Layer 2 of a small transformer language model trained on English Wikipedia (16 layers, counted from 0, width 128).
A neuron's activation on a vector x is SiLU(gate . x) times (in . x), where the dot is the dot product.

Input weights of the MLP neurons that the questions are about. A number n stands for n times 0.0072.
n75 gate: 36 -3 5 -6 -16 22 47 54 -32 5 -8 24 11 -21 13 0 34 55 -10 -4 29 -22 -19 20 67 -17 4 -20 35 11 17 -4 -32 -51 57 -50 -9 9 13 -39 19 -6 -2 -2 -14 -18 -14 5 8 10 -30 -53 -17 1 1 -2 -18 -24 -56 -22 -47 -9 18 -12 15 42 26 5 -2 8 24 -24 1 -31 3 -27 2 3 -31 10 21 -40 15 -68 30 -44 50 -14 38 -8 -19 -49 -19 82 41 -16 32 -14 -14 -36 42 51 1 -20 7 -38 17 34 52 3 26 16 8 19 -53 6 16 -55 64 -13 35 -29 -15 3 -6 9 -4 19
n160 gate: 36 12 14 4 -30 -31 -47 0 -1 10 -52 38 2 34 -1 -2 -36 38 -4 11 -20 28 -15 -24 11 -28 -10 -20 32 -2 -33 -4 -3 13 -33 22 31 12 -32 16 23 -1 -8 10 0 25 -19 24 40 36 20 10 -5 36 28 34 -31 -20 -17 -33 -28 37 5 -46 16 19 18 3 24 23 -10 -12 21 -13 -48 -47 -15 -3 42 -2 -17 12 -5 12 28 -11 -6 39 6 3 47 36 -1 24 -2 10 28 -20 15 13 -16 33 -58 -9 2 -34 10 3 -2 -22 -73 23 -28 -42 -7 1 12 -35 20 7 26 20 -7 -35 -10 10 12 -35
n200 gate: -18 -22 -26 -3 19 -24 -5 -49 2 34 -6 -24 -45 -27 -8 -81 22 -42 -8 9 -29 -42 -61 48 -18 -79 -43 20 -38 10 -48 -30 -6 62 46 -3 -7 -9 -54 58 -26 5 -29 4 -2 -8 30 39 3 18 -4 16 -5 -14 -34 9 11 -14 43 -20 -25 18 -6 -23 -14 -41 -58 3 -17 -28 29 1 -1 53 9 -2 -24 -13 12 24 21 -8 9 2 -56 45 5 14 15 23 12 37 -49 24 -31 7 31 -56 31 46 13 -43 15 28 -28 -68 64 -17 -40 -16 3 -24 -14 25 50 -28 -33 17 -42 -4 71 33 32 -5 -12 17 26 42
n218 gate: 37 26 -58 3 -2 -38 -35 -22 -2 -1 -6 29 30 68 24 -24 -12 21 -22 -3 -33 -10 18 31 -24 -13 -1 -6 -4 -12 -16 -23 21 5 21 32 -8 -2 -3 -5 77 -30 -19 27 33 -17 -4 -4 -1 -23 -1 3 3 16 -15 13 -36 24 1 3 7 35 33 -14 16 -13 -22 -9 1 59 12 36 6 -5 15 -10 -54 -28 -32 40 26 52 21 -22 1 -12 -64 -10 39 40 1 1 -10 46 -2 15 0 -32 -17 6 15 19 -26 -12 -28 -15 2 -15 -28 1 27 -24 36 1 -32 17 -13 -14 -15 -10 -25 7 34 -2 14 70 14 -21
n268 gate: -2 22 -34 12 29 2 9 -51 4 -53 30 24 -8 -44 -11 -18 -45 19 7 17 53 -36 9 13 -21 3 -7 -13 -46 5 -40 17 18 25 41 38 -27 -81 -8 33 4 -28 -23 22 1 20 -9 31 -5 -19 -47 -10 -7 -24 12 4 -26 7 -12 35 -17 26 36 -11 17 2 -22 -21 -1 33 11 45 -8 -47 -2 -18 -21 -29 -9 -33 29 -38 4 -13 6 32 -13 28 -47 23 -19 2 24 3 -14 -10 -20 -22 55 45 10 1 -20 24 -6 -12 -24 -7 -12 -4 6 -23 9 10 9 -26 -9 20 -4 -22 1 14 -29 -48 15 34 -8 22
n270 gate: -10 23 -9 1 -65 49 36 16 8 3 23 -32 23 -12 -12 -39 8 -23 -9 4 6 -1 16 4 10 -11 -13 41 21 -25 18 27 0 -31 -20 39 1 69 -9 25 -13 -2 11 21 -41 11 6 -2 9 -14 32 -11 -44 -9 -11 -45 -43 2 35 -32 -16 -14 -24 -4 24 -10 28 8 -11 -29 -9 -20 -33 -45 39 -30 17 -6 -9 -12 43 -48 24 -29 38 17 5 -68 -11 21 35 -8 -7 10 -19 45 21 12 -12 -9 2 17 1 -17 21 -22 -28 -21 -1 -20 18 57 -26 42 -39 20 3 -9 -16 1 20 1 21 22 -17 -31 -26 -11
n282 gate: -2 32 1 43 -3 11 13 59 20 -25 7 -38 9 -34 -18 -19 23 31 -16 15 -35 14 -21 40 33 -12 -59 -46 -38 1 15 -23 58 -24 -2 -17 0 -34 44 -52 21 24 8 -36 -22 32 34 -31 -28 44 -23 -9 -1 -7 18 8 3 -34 4 18 59 -16 -28 9 2 11 -5 14 32 -6 -24 -34 17 -50 -4 74 48 3 -21 -5 -16 71 2 15 2 -7 32 -33 34 -32 -23 66 -26 14 5 16 -15 -5 31 9 -25 22 7 -2 20 -40 33 45 -7 16 6 -25 -9 -17 65 -15 47 11 16 -23 -21 -23 -5 5 -6 22 -15 1
n285 gate: -20 -17 -62 -61 -11 -51 -6 -10 34 15 -45 35 -24 20 27 -25 3 -9 -12 -9 15 -34 10 14 11 10 23 28 18 46 -27 -21 -41 -3 2 -12 -31 -21 -12 19 -28 -46 19 -4 64 2 2 37 -8 -41 -25 -3 -13 -2 2 -8 20 0 15 -56 -19 44 -12 -1 16 32 4 -8 -21 -29 3 30 26 -17 33 -3 25 -12 12 37 -7 -23 12 56 -43 21 30 38 36 -7 -30 -48 -4 -8 -18 28 34 -23 -21 6 38 4 50 16 22 -27 16 47 -65 -29 -15 -26 -50 15 -32 -5 -2 -9 12 -24 -5 -45 -46 16 30 14 -3 -5
n288 gate: -18 2 -17 10 -45 -22 4 -6 9 1 -39 16 6 11 8 12 1 -37 -30 29 -27 -40 14 10 -8 22 2 40 -50 13 3 -38 -3 -43 33 13 -34 -3 53 2 -35 20 -24 -43 20 9 -2 -29 -8 -40 6 19 47 4 28 26 8 26 -11 27 9 -28 -3 6 -11 -21 19 -1 -46 -3 -21 30 -12 -32 30 -56 -5 -24 -1 -14 16 -26 -35 -2 4 34 -12 18 35 4 -17 36 35 9 -26 -20 -70 -28 -19 6 -32 -17 -29 -31 -6 -12 -15 -24 -5 -13 29 3 7 20 -74 2 -28 -45 11 3 -15 -42 -1 -10 -31 -15 16 37
n302 gate: 12 30 16 34 27 -19 -20 -12 -30 18 -44 23 -41 42 16 8 32 27 47 4 8 -24 10 4 -25 13 -7 -27 20 -39 -18 -29 22 5 35 25 -8 -17 -22 14 -24 -7 -13 -29 49 -6 5 19 -19 -30 11 36 31 -17 35 22 37 14 6 -36 15 33 27 -2 -7 5 24 25 -27 83 45 32 -47 16 -4 -38 -91 -29 -15 -40 2 16 3 -9 11 -16 19 47 18 18 -14 5 -12 3 -14 10 -2 -19 35 26 26 39 -3 -43 6 -58 -57 11 -41 -12 -10 -9 5 0 -12 -34 22 20 -19 9 -21 -14 -7 -1 5 15 20 -7
n75 in: 2 42 -62 26 -26 -3 10 6 -6 -12 -35 15 -36 -19 -25 50 -39 -15 -21 -70 25 -6 5 38 26 18 0 0 3 -62 50 -61 -35 -32 -25 -5 -28 -10 -8 -9 32 31 29 27 -1 -8 -2 1 3 -21 -27 -33 8 -42 -9 -16 26 1 12 9 -9 -62 -2 28 11 22 -18 -31 16 -1 10 35 -13 -13 21 -14 -23 9 17 -29 -20 17 -22 22 -44 -12 9 10 41 -7 -33 5 -9 29 33 -3 -1 1 41 -2 -10 -22 25 10 13 -5 -3 59 20 -13 51 19 9 -44 -48 -5 -4 13 33 -38 31 7 8 -6 10 12 50 17
n160 in: 11 1 57 34 22 -39 -43 4 7 -8 -14 1 -11 35 6 -30 -27 -16 -21 -10 3 -4 -8 -46 -20 -31 20 -2 -11 11 -3 15 21 1 -14 16 18 -1 27 -8 32 8 -7 -14 -6 22 -25 4 14 42 19 3 6 21 46 8 -13 -37 -33 -25 -36 12 -6 -18 1 19 43 23 41 16 2 -48 38 16 -27 -26 -17 -8 -6 -10 -21 10 -19 14 17 -16 -12 11 -28 6 25 23 -16 11 29 5 -17 -8 1 21 13 12 -3 22 -27 45 10 30 29 -11 -40 39 -7 -36 -5 -67 -1 -5 17 -1 28 4 -6 -12 -8 -9 13 -24
n200 in: -30 -15 -11 -5 -36 -25 4 -28 25 -2 -6 32 -7 -41 21 -42 -13 -33 -30 30 -36 -19 -39 17 7 -56 -29 -30 0 18 -36 -47 -31 14 38 -13 -38 -15 4 -5 -56 -10 -26 10 2 -8 13 6 26 21 -17 9 -13 -1 0 5 7 21 52 -23 -26 26 -11 17 -9 -46 -40 4 -7 12 33 21 22 17 1 -6 -28 -26 0 -17 0 -11 21 -21 19 18 18 56 31 22 18 -5 -7 44 -6 -17 31 7 22 32 6 -39 20 1 -28 1 9 -41 -26 -14 45 -12 13 -1 20 -21 5 31 -36 1 15 22 12 32 -4 -9 30 10
n218 in: 20 37 -22 1 -22 16 -37 2 17 7 -4 47 26 42 -5 -36 22 4 12 -21 -11 -20 16 9 -9 29 -12 -34 -2 -60 -10 -30 -10 -8 25 52 9 -16 33 -40 39 6 7 3 2 -12 -16 10 25 11 12 35 -17 -23 -14 -5 -1 -14 2 9 -1 41 11 -13 45 -2 -13 -40 -24 56 38 -6 -14 0 8 -44 -5 -37 -18 22 11 12 -14 -29 43 -30 -56 -4 2 25 18 18 19 1 -34 15 28 -49 -35 12 13 53 -15 -10 -4 -8 -13 -31 -1 18 42 -1 16 1 -57 19 -8 13 6 44 -22 1 7 -21 -7 17 19 9
n268 in: 28 -22 7 49 -7 6 40 58 26 -1 3 12 -44 41 12 2 4 -12 -2 -13 14 -27 7 13 -5 -5 23 2 -24 22 -3 1 -10 -27 -15 -12 -25 -32 12 20 -17 33 38 21 -13 36 16 0 28 -6 45 -1 -39 3 20 47 -13 23 18 38 3 6 19 0 -21 -7 2 -13 -5 -23 32 -23 10 15 -3 29 -12 39 -14 50 13 -8 22 -29 -38 28 8 14 18 -44 -3 -33 3 19 -25 40 -32 -28 -12 16 31 -41 -4 -4 18 -15 -9 49 -5 16 5 12 6 13 4 20 -16 38 20 11 1 -12 -8 47 -13 28 26 16
n270 in: 2 29 -20 3 -17 0 11 13 -13 -2 20 -19 23 -23 2 -40 -43 -11 35 13 26 -43 25 -38 12 16 46 48 3 -49 -24 13 9 -22 20 3 -26 30 -19 -21 -49 -19 27 11 -6 -19 11 48 34 -19 10 -18 -31 -16 8 -6 -40 3 -11 -43 12 23 9 -6 3 -12 29 24 -6 7 23 -16 -94 -29 32 -29 27 11 -20 -29 44 37 -24 3 15 -23 20 -20 4 7 18 12 -11 -20 -21 32 7 -22 0 26 26 15 48 -21 31 9 24 -1 14 30 9 6 -15 11 -1 -3 -26 0 -27 20 -5 37 18 18 -15 23 -46 4
n282 in: 14 39 22 -1 -67 -54 -7 -47 -20 37 6 -18 33 -25 -16 -25 -47 3 -3 -31 -47 15 -39 -5 9 -50 -55 18 -6 -38 -5 9 71 -28 -9 0 -9 -43 23 12 20 11 -10 -7 68 20 39 3 1 6 19 -16 31 11 11 26 8 28 44 40 20 -34 -18 24 -22 -5 -40 -8 15 -52 -11 -14 -22 -25 -54 12 15 -4 -10 -28 -24 52 1 28 4 17 3 24 21 -2 15 19 -11 33 20 8 -4 -10 5 28 11 21 -14 -9 12 -16 13 53 -25 53 12 -13 14 -5 19 -18 12 5 6 -37 -2 -58 -16 48 -6 -7 -12 -56
n285 in: 41 -2 -24 18 -4 47 9 -13 12 -3 -1 21 1 -39 6 -19 1 -35 -40 28 9 16 -11 -30 -13 36 35 30 -16 27 -53 15 -9 -31 52 30 -38 61 -2 9 -10 12 -18 -18 -48 -22 -7 -15 31 -16 -20 -16 15 2 1 -7 8 -13 -3 28 11 8 4 -36 46 -13 4 -13 1 -9 -3 23 21 -6 29 5 5 -7 -76 41 -24 -50 -24 41 24 4 -26 1 -15 15 -17 6 7 -6 -13 7 -5 4 -22 -33 37 -28 35 -11 2 -25 -19 -14 7 -17 -1 -16 -46 9 -35 16 -29 2 -72 -16 15 21 -31 11 9 -46 -8 8
n288 in: -8 11 -40 -22 14 -42 16 5 -21 36 6 20 -1 3 -22 -4 39 -8 -45 21 -30 -16 11 0 -6 17 -6 42 -58 26 -33 -19 7 1 27 17 -22 1 46 -1 22 10 -4 -11 37 -9 13 6 4 -4 -5 23 41 1 -11 -17 -23 19 -1 20 14 -33 6 -33 -18 -19 5 -12 -14 -47 -56 7 -8 6 11 -24 -5 10 1 15 31 -31 -45 28 1 12 -2 -9 23 -23 -24 2 1 21 -6 8 -30 -24 -9 -21 -54 3 -8 -14 -17 -23 5 -16 32 -6 19 21 25 72 -44 -29 -26 -49 -2 6 11 -48 17 9 -29 -13 -7 50
n302 in: -6 -6 30 -19 22 3 -11 21 -20 13 -21 14 -34 -4 -27 -26 -32 11 -51 53 14 27 33 20 22 -13 27 34 -12 -31 -17 -43 25 8 -3 9 -55 63 17 8 -36 31 26 8 -10 -2 5 -7 -4 1 5 20 19 2 3 18 -28 -21 -8 39 -12 -12 -21 -5 21 -15 -10 -13 4 -27 3 26 16 23 -20 -37 -7 -14 21 2 -2 -6 1 11 -22 -7 -13 -1 24 37 22 -15 13 -4 -16 13 -41 8 -44 -25 21 4 -28 17 -4 30 -10 2 -30 -36 -8 -34 -3 15 -34 -24 5 -11 32 5 -51 -32 4 11 -17 -41 5 21

Each question shows a token from some text and the vector x that enters the MLP there. A number n stands for n times 0.015.

"==": 33 -12 20 -22 -21 -7 -2 -41 -6 4 11 1 -12 -8 12 8 3 12 -19 -16 -8 8 8 -14 16 4 -22 -14 63 -21 29 -29 -9 8 4 48 -2 -7 -9 -54 -4 17 -1 11 -15 -28 13 -3 55 9 23 -23 -24 -6 19 3 -3 -22 -4 -32 4 5 -23 17 0 -6 -23 -20 -30 27 -13 47 3 62 -5 19 -8 36 -12 9 6 21 -6 -23 13 11 16 -25 -14 -6 15 -4 -10 -7 -13 -41 -2 -2 34 7 15 21 -27 6 -1 0 -1 -3 14 -2 2 11 4 -2 18 -10 14 3 16 -4 12 -16 -44 -21 49 5 -8 3
The three highest activations, in order: n288, n75, n285

" (": 5 -3 2 -11 -19 -23 -13 -5 -1 2 -7 14 12 1 -3 14 -11 -12 16 -3 -9 12 -6 -24 -9 9 12 10 -4 26 -12 -14 -2 -23 -16 61 7 -5 10 -2 15 -1 -2 6 10 -2 -16 -10 26 -1 11 10 -19 -3 -1 5 1 -22 17 11 16 3 3 9 4 -27 20 -20 3 28 -13 8 20 8 36 -12 -16 20 8 -14 0 1 3 3 2 9 35 -15 -2 -3 -21 16 14 -6 24 -1 -36 7 13 6 30 -3 15 24 -28 -19 -16 16 15 -2 4 10 14 -3 -13 24 14 -11 -22 35 -11 -13 -40 8 46 48 -22 28
Which of these neurons fires most? n218

" b": 5 5 12 -20 16 6 3 -14 21 -5 14 -48 3 4 18 37 11 -1 3 8 -30 9 -10 -24 48 -16 10 -10 5 2 18 -13 -17 19 -20 58 5 14 -2 -8 -14 -7 21 -12 12 -11 -3 14 -1 -21 21 5 -2 -12 26 30 14 8 -3 47 0 20 27 -9 31 5 8 -40 15 6 2 11 0 12 14 20 5 29 19 -3 31 5 13 12 37 26 12 -9 -8 10 9 -6 31 -12 30 -7 13 18 3 7 20 34 2 6 12 -5 9 -34 18 -25 2 -2 7 -23 0 8 -27 -5 -2 -3 -19 -23 16 1 33 18 -10 18
Which of these neurons fires most? n200

"rom": 41 -14 24 -25 0 15 6 -48 0 3 -1 17 0 -20 8 9 -4 -23 25 -4 21 41 -16 -17 21 11 5 20 -9 23 28 -39 30 -2 5 -9 14 11 -9 -17 -8 -11 8 -4 2 27 16 7 12 -18 -14 6 -10 -16 0 5 5 -13 20 9 14 33 5 -7 -40 11 20 -28 -14 24 17 -36 -19 37 -4 15 -17 -42 42 -19 -20 4 1 29 5 21 25 40 6 6 -6 3 -6 -3 6 20 -29 13 18 4 0 -15 -3 6 -2 8 0 -9 33 18 6 -34 -16 -34 21 8 -45 11 -8 8 20 -46 14 -7 12 -16 -12 -18
The three highest activations, in order: n218, n288, n200

"The": 15 1 2 -20 3 17 -23 -46 -18 -32 -26 3 4 4 -15 -4 -15 -9 1 -19 -6 12 -1 7 -2 9 6 9 34 -2 8 -5 -14 -11 2 32 12 2 -10 -13 1 21 14 1 6 -24 -16 -35 -16 7 22 -18 13 -10 4 -17 9 -8 10 6 5 4 -17 -1 12 -4 17 -8 5 26 -8 11 47 36 0 -14 -5 -31 53 -2 9 8 11 -13 3 -1 63 20 -5 -3 26 10 -6 1 -13 13 -8 5 28 2 26 9 -6 13 4 5 -4 -12 35 -4 -9 24 -12 -10 -8 1 -1 -17 -10 8 -2 1 -5 11 -8 3 19 8
Which of these neurons fires most? n160

" to": 31 12 15 -13 -14 -13 -19 -1 -2 -26 0 4 -11 5 0 20 6 -21 0 -8 11 9 -1 -5 -2 10 4 3 30 -7 -6 -15 36 -16 45 -1 -8 0 -19 -6 1 -10 14 -13 -4 0 22 15 -9 -7 2 4 -18 8 -44 -12 -10 -2 -1 32 -5 7 9 11 2 14 -9 -12 -23 2 7 -8 53 61 -4 14 -7 7 5 -15 38 -8 -18 -34 35 -9 41 24 12 -17 -7 2 9 -24 45 -10 -27 -13 16 0 -6 14 32 -4 -8 39 3 3 3 -1 -21 5 44 19 -9 20 -1 -4 11 -1 -8 -42 -18 -3 -4 9 -6 11
Which of these neurons fires most? n270

"ile": 6 -27 -21 -37 8 13 4 -28 -5 -9 30 -3 -5 3 -21 0 -2 -5 30 7 11 -6 1 -28 31 4 -46 -21 25 6 30 -4 -4 37 15 33 8 40 5 -3 4 1 12 30 5 11 10 -31 -7 19 19 4 -13 -10 -33 13 34 16 16 46 54 17 4 -11 -39 4 -2 -27 21 20 1 20 2 8 19 7 -20 -35 16 12 11 -9 11 -4 37 6 16 1 -1 -4 -6 -12 4 -18 8 21 -19 20 -7 -3 -1 0 35 -11 -10 12 1 -13 22 9 -6 9 -9 -9 -3 0 -33 -1 8 -8 -17 -23 2 -24 11 1 28 23
The most active neuron and its activation: n160, at about 0.26

"lect": 5 -32 -4 -36 -15 -21 21 -40 33 -23 18 18 -3 28 1 6 -9 -21 10 2 14 45 13 -26 30 5 9 26 -16 -8 32 -38 17 -7 -35 -3 -16 23 -5 1 -30 0 -1 14 18 1 -7 -26 4 -28 -2 4 8 -12 -41 17 -13 1 5 24 38 2 2 -18 15 29 3 -19 -4 18 -14 7 15 13 -13 -47 -25 19 40 -15 -7 -3 2 -20 -17 -5 23 10 -12 5 13 -3 -8 -10 -22 16 -42 -13 19 -15 10 -13 40 -16 -22 11 8 -35 -2 5 0 -8 4 21 -8 -21 6 -4 17 5 7 -36 2 3 8 22 18 -25
Which of these neurons fires most? n288

" power": 9 -17 29 12 20 28 14 8 26 16 -8 -5 1 -11 -15 12 18 -5 45 11 50 2 11 -24 -2 24 29 3 13 -10 -9 -1 -14 3 -17 27 5 17 11 16 -5 20 31 7 4 -35 20 -21 -9 4 20 5 23 -17 9 6 -5 2 28 -1 12 15 22 2 37 15 -2 -4 16 38 0 21 30 13 18 1 -46 -27 -15 21 -10 -5 -4 -2 26 -5 6 -11 -14 19 -15 9 2 -21 4 30 -5 4 2 -9 60 2 40 5 16 9 -6 -38 2 15 5 -4 -1 7 -19 23 -7 -7 -7 34 -2 -20 2 -17 -1 23 18 9
The three highest activations, in order: n282, n302, n200

" for": 21 -5 33 8 -18 -24 19 10 11 6 -27 3 -3 -12 15 21 -13 -28 7 -15 -10 -9 4 -36 17 8 -10 10 41 -2 11 -22 27 23 21 -17 8 3 -16 -10 -3 -20 10 3 -8 -1 22 -20 -5 20 1 10 -21 14 -16 -18 -28 26 18 13 6 15 18 8 -14 19 -5 2 -15 -12 -13 -2 22 10 6 6 11 -30 35 -14 21 -7 7 -22 29 36 39 23 -11 -7 9 -5 24 -22 12 -8 -46 13 19 -22 13 20 5 5 -9 19 -4 -12 12 -19 -20 9 6 18 -7 -9 -15 -11 -5 7 -23 -22 -13 -18 33 18 -20 24
Which of these neurons fires most? n218

"ement": 7 -7 24 -34 2 -13 18 16 9 3 17 22 14 -4 -6 1 -4 -13 4 4 14 28 -10 -14 9 12 8 -9 5 -13 15 16 -6 7 -23 19 -27 -5 13 -7 -1 29 25 7 13 -7 15 -50 -4 37 27 -14 21 -8 -18 17 8 6 -6 39 1 48 19 -7 0 26 14 43 22 35 -17 -7 51 17 -11 21 9 -30 2 15 -7 -15 -21 -7 23 -9 8 4 27 -17 -12 1 7 -23 -1 -11 -31 16 16 -28 -4 0 27 4 -4 -20 -9 -29 9 -18 35 12 -4 6 -21 -11 -35 -5 14 -10 11 -41 29 -3 30 24 21 -15
Which of these neurons fires most? n270

" div": -37 -19 30 -15 1 1 38 -24 13 9 1 -8 12 34 28 13 10 -30 26 -4 13 20 -36 -18 -3 2 23 -5 -15 -9 10 -22 2 1 -9 21 -9 21 -25 -3 -45 1 8 5 -12 -6 -7 -12 -2 -4 1 11 -36 -25 -16 -4 -2 19 6 -12 3 7 -12 8 29 14 6 -53 2 20 3 -17 27 26 -7 -7 -2 3 6 -1 -29 9 -2 21 9 -30 14 35 -1 23 -17 6 -19 -21 19 1 -12 -10 10 1 -3 15 -10 12 6 6 -19 -32 3 -20 -40 2 16 -14 -12 10 -21 -3 19 -54 -37 8 -13 -23 25 10 -24 12
Which of these neurons fires most? n282

" 2014": -31 -40 -24 26 2 2 -35 -3 33 9 18 -10 1 -21 1 11 -42 -11 -16 17 31 -18 -7 8 14 3 -19 -22 -2 -13 -18 -6 -2 -1 12 43 -1 -8 14 -2 -19 -25 21 -14 22 14 8 -8 4 7 24 19 -25 -3 4 14 5 6 30 50 9 21 7 18 -39 15 15 28 -11 22 -21 -3 15 15 -12 21 -4 10 24 -6 14 13 4 -17 2 25 8 11 -9 -4 12 1 -15 -33 36 -5 -21 8 50 -22 17 17 -4 10 2 -5 1 -45 28 -9 12 10 13 10 14 37 11 10 19 -9 2 -5 0 17 25 16 8 -1
Which of these neurons fires most? n268

"m": -13 -19 10 -12 -8 0 16 -51 -1 -20 -6 6 -3 6 -8 33 -5 4 12 4 24 -3 -9 -29 37 9 16 9 15 20 -14 -40 4 -32 -13 5 9 -11 5 1 -37 35 7 43 7 -20 6 2 24 13 -9 15 -3 12 19 19 1 -30 4 34 -30 51 19 12 -18 11 -22 -9 5 11 7 -34 -4 10 -11 -4 -30 -4 14 -49 21 11 18 24 28 23 -5 -3 36 -9 -5 -42 -17 9 -6 -3 -22 7 12 -33 -7 14 16 9 15 -12 1 -35 8 -17 0 5 10 -29 -23 4 -45 8 -22 -21 -29 -5 4 13 -10 -11 6 -11
Which of these neurons fires most? n302

" c": 14 -12 -4 -12 2 -13 7 -11 7 6 17 -51 3 20 7 44 -3 -20 17 -3 -8 24 -8 -22 35 -7 -3 13 -9 -16 -8 2 10 1 -2 63 17 -12 -14 -8 -20 0 -7 -2 10 -4 8 2 7 -17 2 -7 3 2 18 3 -8 -10 8 24 -10 53 18 -9 -10 9 27 -21 17 -8 -2 -5 16 21 22 5 -21 8 15 13 -9 -15 15 5 8 6 25 10 -10 25 22 -12 0 -2 5 -9 1 -10 -5 8 11 -3 27 -4 2 10 14 -35 15 -46 -15 -7 -2 -20 3 -5 -4 -12 3 -14 -25 -10 9 -13 69 4 -9 17
The most active neuron and its activation: n75, at about 0.18

" sup": -8 -19 10 -9 4 -23 10 -11 -13 13 -7 3 12 0 23 33 9 2 28 -8 20 18 -19 -30 16 30 19 -2 17 -3 -19 6 6 -4 34 35 -2 16 -12 -26 -15 -6 -2 -7 -20 -26 17 -18 -4 -22 -1 13 32 -19 17 26 -3 26 -14 40 -4 22 -9 -16 18 -27 -14 -20 -1 15 -27 -15 -3 10 1 -5 27 -15 14 23 -5 39 30 39 23 5 21 -10 -3 17 10 1 6 -29 -24 -26 1 -6 6 6 40 40 9 16 -10 4 -2 -48 -22 -18 -1 0 10 -14 -26 23 1 21 -2 18 -14 -28 16 7 43 11 7 36
Which of these neurons fires most? n302

"ergy": 4 -11 10 9 -8 19 11 -7 8 8 6 2 -16 24 -6 28 -29 -3 23 0 16 12 7 -22 21 9 4 5 2 5 27 11 2 -5 -25 35 -26 10 16 -6 -4 32 26 23 54 -12 19 -14 4 16 29 -12 3 -12 -9 14 5 20 -12 23 -18 21 -6 8 10 10 7 -11 2 46 3 -3 33 18 12 13 10 -24 23 29 -5 5 -8 -6 44 -22 20 0 -40 -12 3 8 23 -20 -2 3 -38 9 -4 -27 23 8 24 -1 -11 -9 -6 -29 12 26 26 -8 -10 -6 -33 -14 -18 -13 -18 33 3 -13 -1 7 1 9 27 -11
The most active neuron and its activation: n200, at about 0.17

" ch": 38 -11 -6 -19 12 -9 7 -1 18 -8 15 4 29 17 5 17 -1 -25 14 -6 37 38 -33 -2 22 9 24 -12 -18 -19 -38 -36 35 3 -18 27 2 -4 29 13 -37 20 -6 -7 20 -20 -29 -28 -9 -23 23 15 11 0 16 13 -4 10 26 26 -5 20 6 -2 22 -15 -9 -18 11 -8 -12 -24 7 25 6 -6 -23 14 -12 10 17 4 22 -3 12 2 24 -20 -3 14 10 13 21 7 2 -13 -1 16 18 0 22 29 6 -15 18 14 4 -20 -4 -16 -16 0 10 -23 2 7 -21 -23 -6 -8 8 -54 -24 5 50 7 -10 -10
Which of these neurons fires most? n302

"3": -14 6 15 -16 -4 2 -36 -14 3 -13 18 17 -1 -6 -17 14 -20 -21 -6 7 9 -20 21 -21 24 -8 -32 -19 20 -28 24 -4 -3 15 26 36 7 -7 13 1 -7 -29 -11 5 46 -17 39 -6 -4 -4 23 23 -33 -5 -14 -5 4 -12 31 45 -20 36 20 -14 -29 15 10 18 15 6 10 -16 28 6 -5 -8 -15 11 33 -8 10 23 5 21 4 29 -2 -2 5 6 0 -5 -19 -13 39 15 -40 -20 25 -10 25 14 0 -1 -4 21 4 -25 12 34 12 1 17 -10 -4 -7 -21 15 -17 -14 -1 -6 21 24 29 22 17 23
The most active neuron and its activation: n218, at about 0.4

"\n": 20 -15 -16 14 -29 16 20 -14 -24 0 0 31 -4 -7 -20 34 -8 10 18 -5 -24 -1 -5 -15 -1 26 15 -23 -4 13 -25 7 2 2 38 43 2 10 -26 5 -20 26 3 14 1 1 14 -19 15 -12 24 9 -23 0 -7 0 -12 -15 -15 20 9 -4 13 5 -11 -52 -1 10 -17 10 -20 38 27 27 4 -3 3 6 1 -14 -15 -9 -14 -10 16 24 14 -18 12 -8 27 24 1 -26 -4 -34 -2 11 29 6 10 -20 9 17 1 8 -15 -48 15 23 -2 -7 28 -41 -20 -15 -25 -2 -10 -12 -13 14 -27 5 28 48 -14 16
Which of these neurons fires most? n282

"aying": -9 -23 -10 -15 12 -1 -2 -21 2 -26 -4 -2 -9 -8 -6 31 -13 -7 28 -10 19 -8 12 13 12 4 7 15 23 14 31 10 23 41 17 -3 -21 -15 -26 4 8 3 16 15 28 -10 28 -8 6 -4 37 32 -6 5 -4 -19 7 10 -5 61 29 12 34 -13 1 17 -17 0 8 5 3 -18 41 33 13 27 8 -22 -16 -2 5 17 16 -22 37 17 10 8 27 -14 -28 7 4 -4 21 -22 -56 -3 30 3 6 -8 30 -18 11 -15 1 -6 -5 1 -31 29 -8 17 24 -4 -31 2 -15 29 28 -8 -41 6 35 10 7 -9
Which of these neurons fires most? n268

",": -13 -5 30 3 -14 26 -14 1 6 -24 19 20 -5 -13 7 5 -17 7 12 -24 -3 9 26 -8 6 -2 -12 23 -14 -5 -24 7 2 -4 -2 4 7 6 -12 -33 48 -11 13 14 19 11 11 11 14 17 2 8 -27 10 -1 -2 8 12 35 31 -17 33 25 -6 -14 -19 13 -3 -2 -1 7 47 30 17 -7 -3 -21 10 37 2 19 29 -18 6 5 -7 53 1 16 4 -16 29 -1 -24 13 11 -19 -13 15 -4 14 4 -9 9 -7 -15 -7 -20 -12 -1 15 7 -2 -6 2 -22 -32 5 -11 -24 -14 -34 -29 -1 9 40 -13 16
The most active neuron and its activation: n268, at about 0.23

" free": 9 -10 5 15 2 24 16 16 19 -17 -12 8 31 12 16 19 -1 -13 22 9 4 -10 -4 -44 36 18 7 -30 -9 14 -5 9 13 29 -23 18 -28 29 26 -15 -21 -3 23 6 9 4 15 -30 -1 21 11 14 -1 -1 -12 -2 -4 37 12 15 13 21 19 14 -34 2 -9 -29 -23 6 -15 -4 -5 25 1 20 20 3 20 16 4 -23 15 -10 25 14 14 33 -20 -24 7 -12 -27 -34 -11 29 -8 -5 -1 2 37 -21 11 -12 12 13 -14 -10 10 -41 8 -13 24 14 -2 10 -19 -32 -3 49 -7 -6 19 21 -3 18 7 4
Which of these neurons fires most? n75

" by": 29 7 7 6 -17 -15 5 3 -10 4 -25 39 -10 -20 31 1 0 -33 -4 -16 31 -5 7 -21 -6 14 9 -18 23 0 -2 -30 19 -8 27 -8 7 2 -11 8 9 -18 -15 -15 18 -11 12 -24 18 -1 2 4 -15 27 4 -31 15 4 34 39 -9 31 15 19 -10 3 9 -12 -2 16 -12 -17 30 24 4 15 -3 -22 23 12 10 11 -2 -21 5 -3 48 24 6 21 -13 17 7 -2 11 -8 -6 24 21 0 8 14 19 16 3 16 14 -3 13 -21 3 -1 14 7 -32 -15 -1 -19 2 6 20 -19 -15 8 13 27 -29 12
The most active neuron and its activation: n75, at about 0.27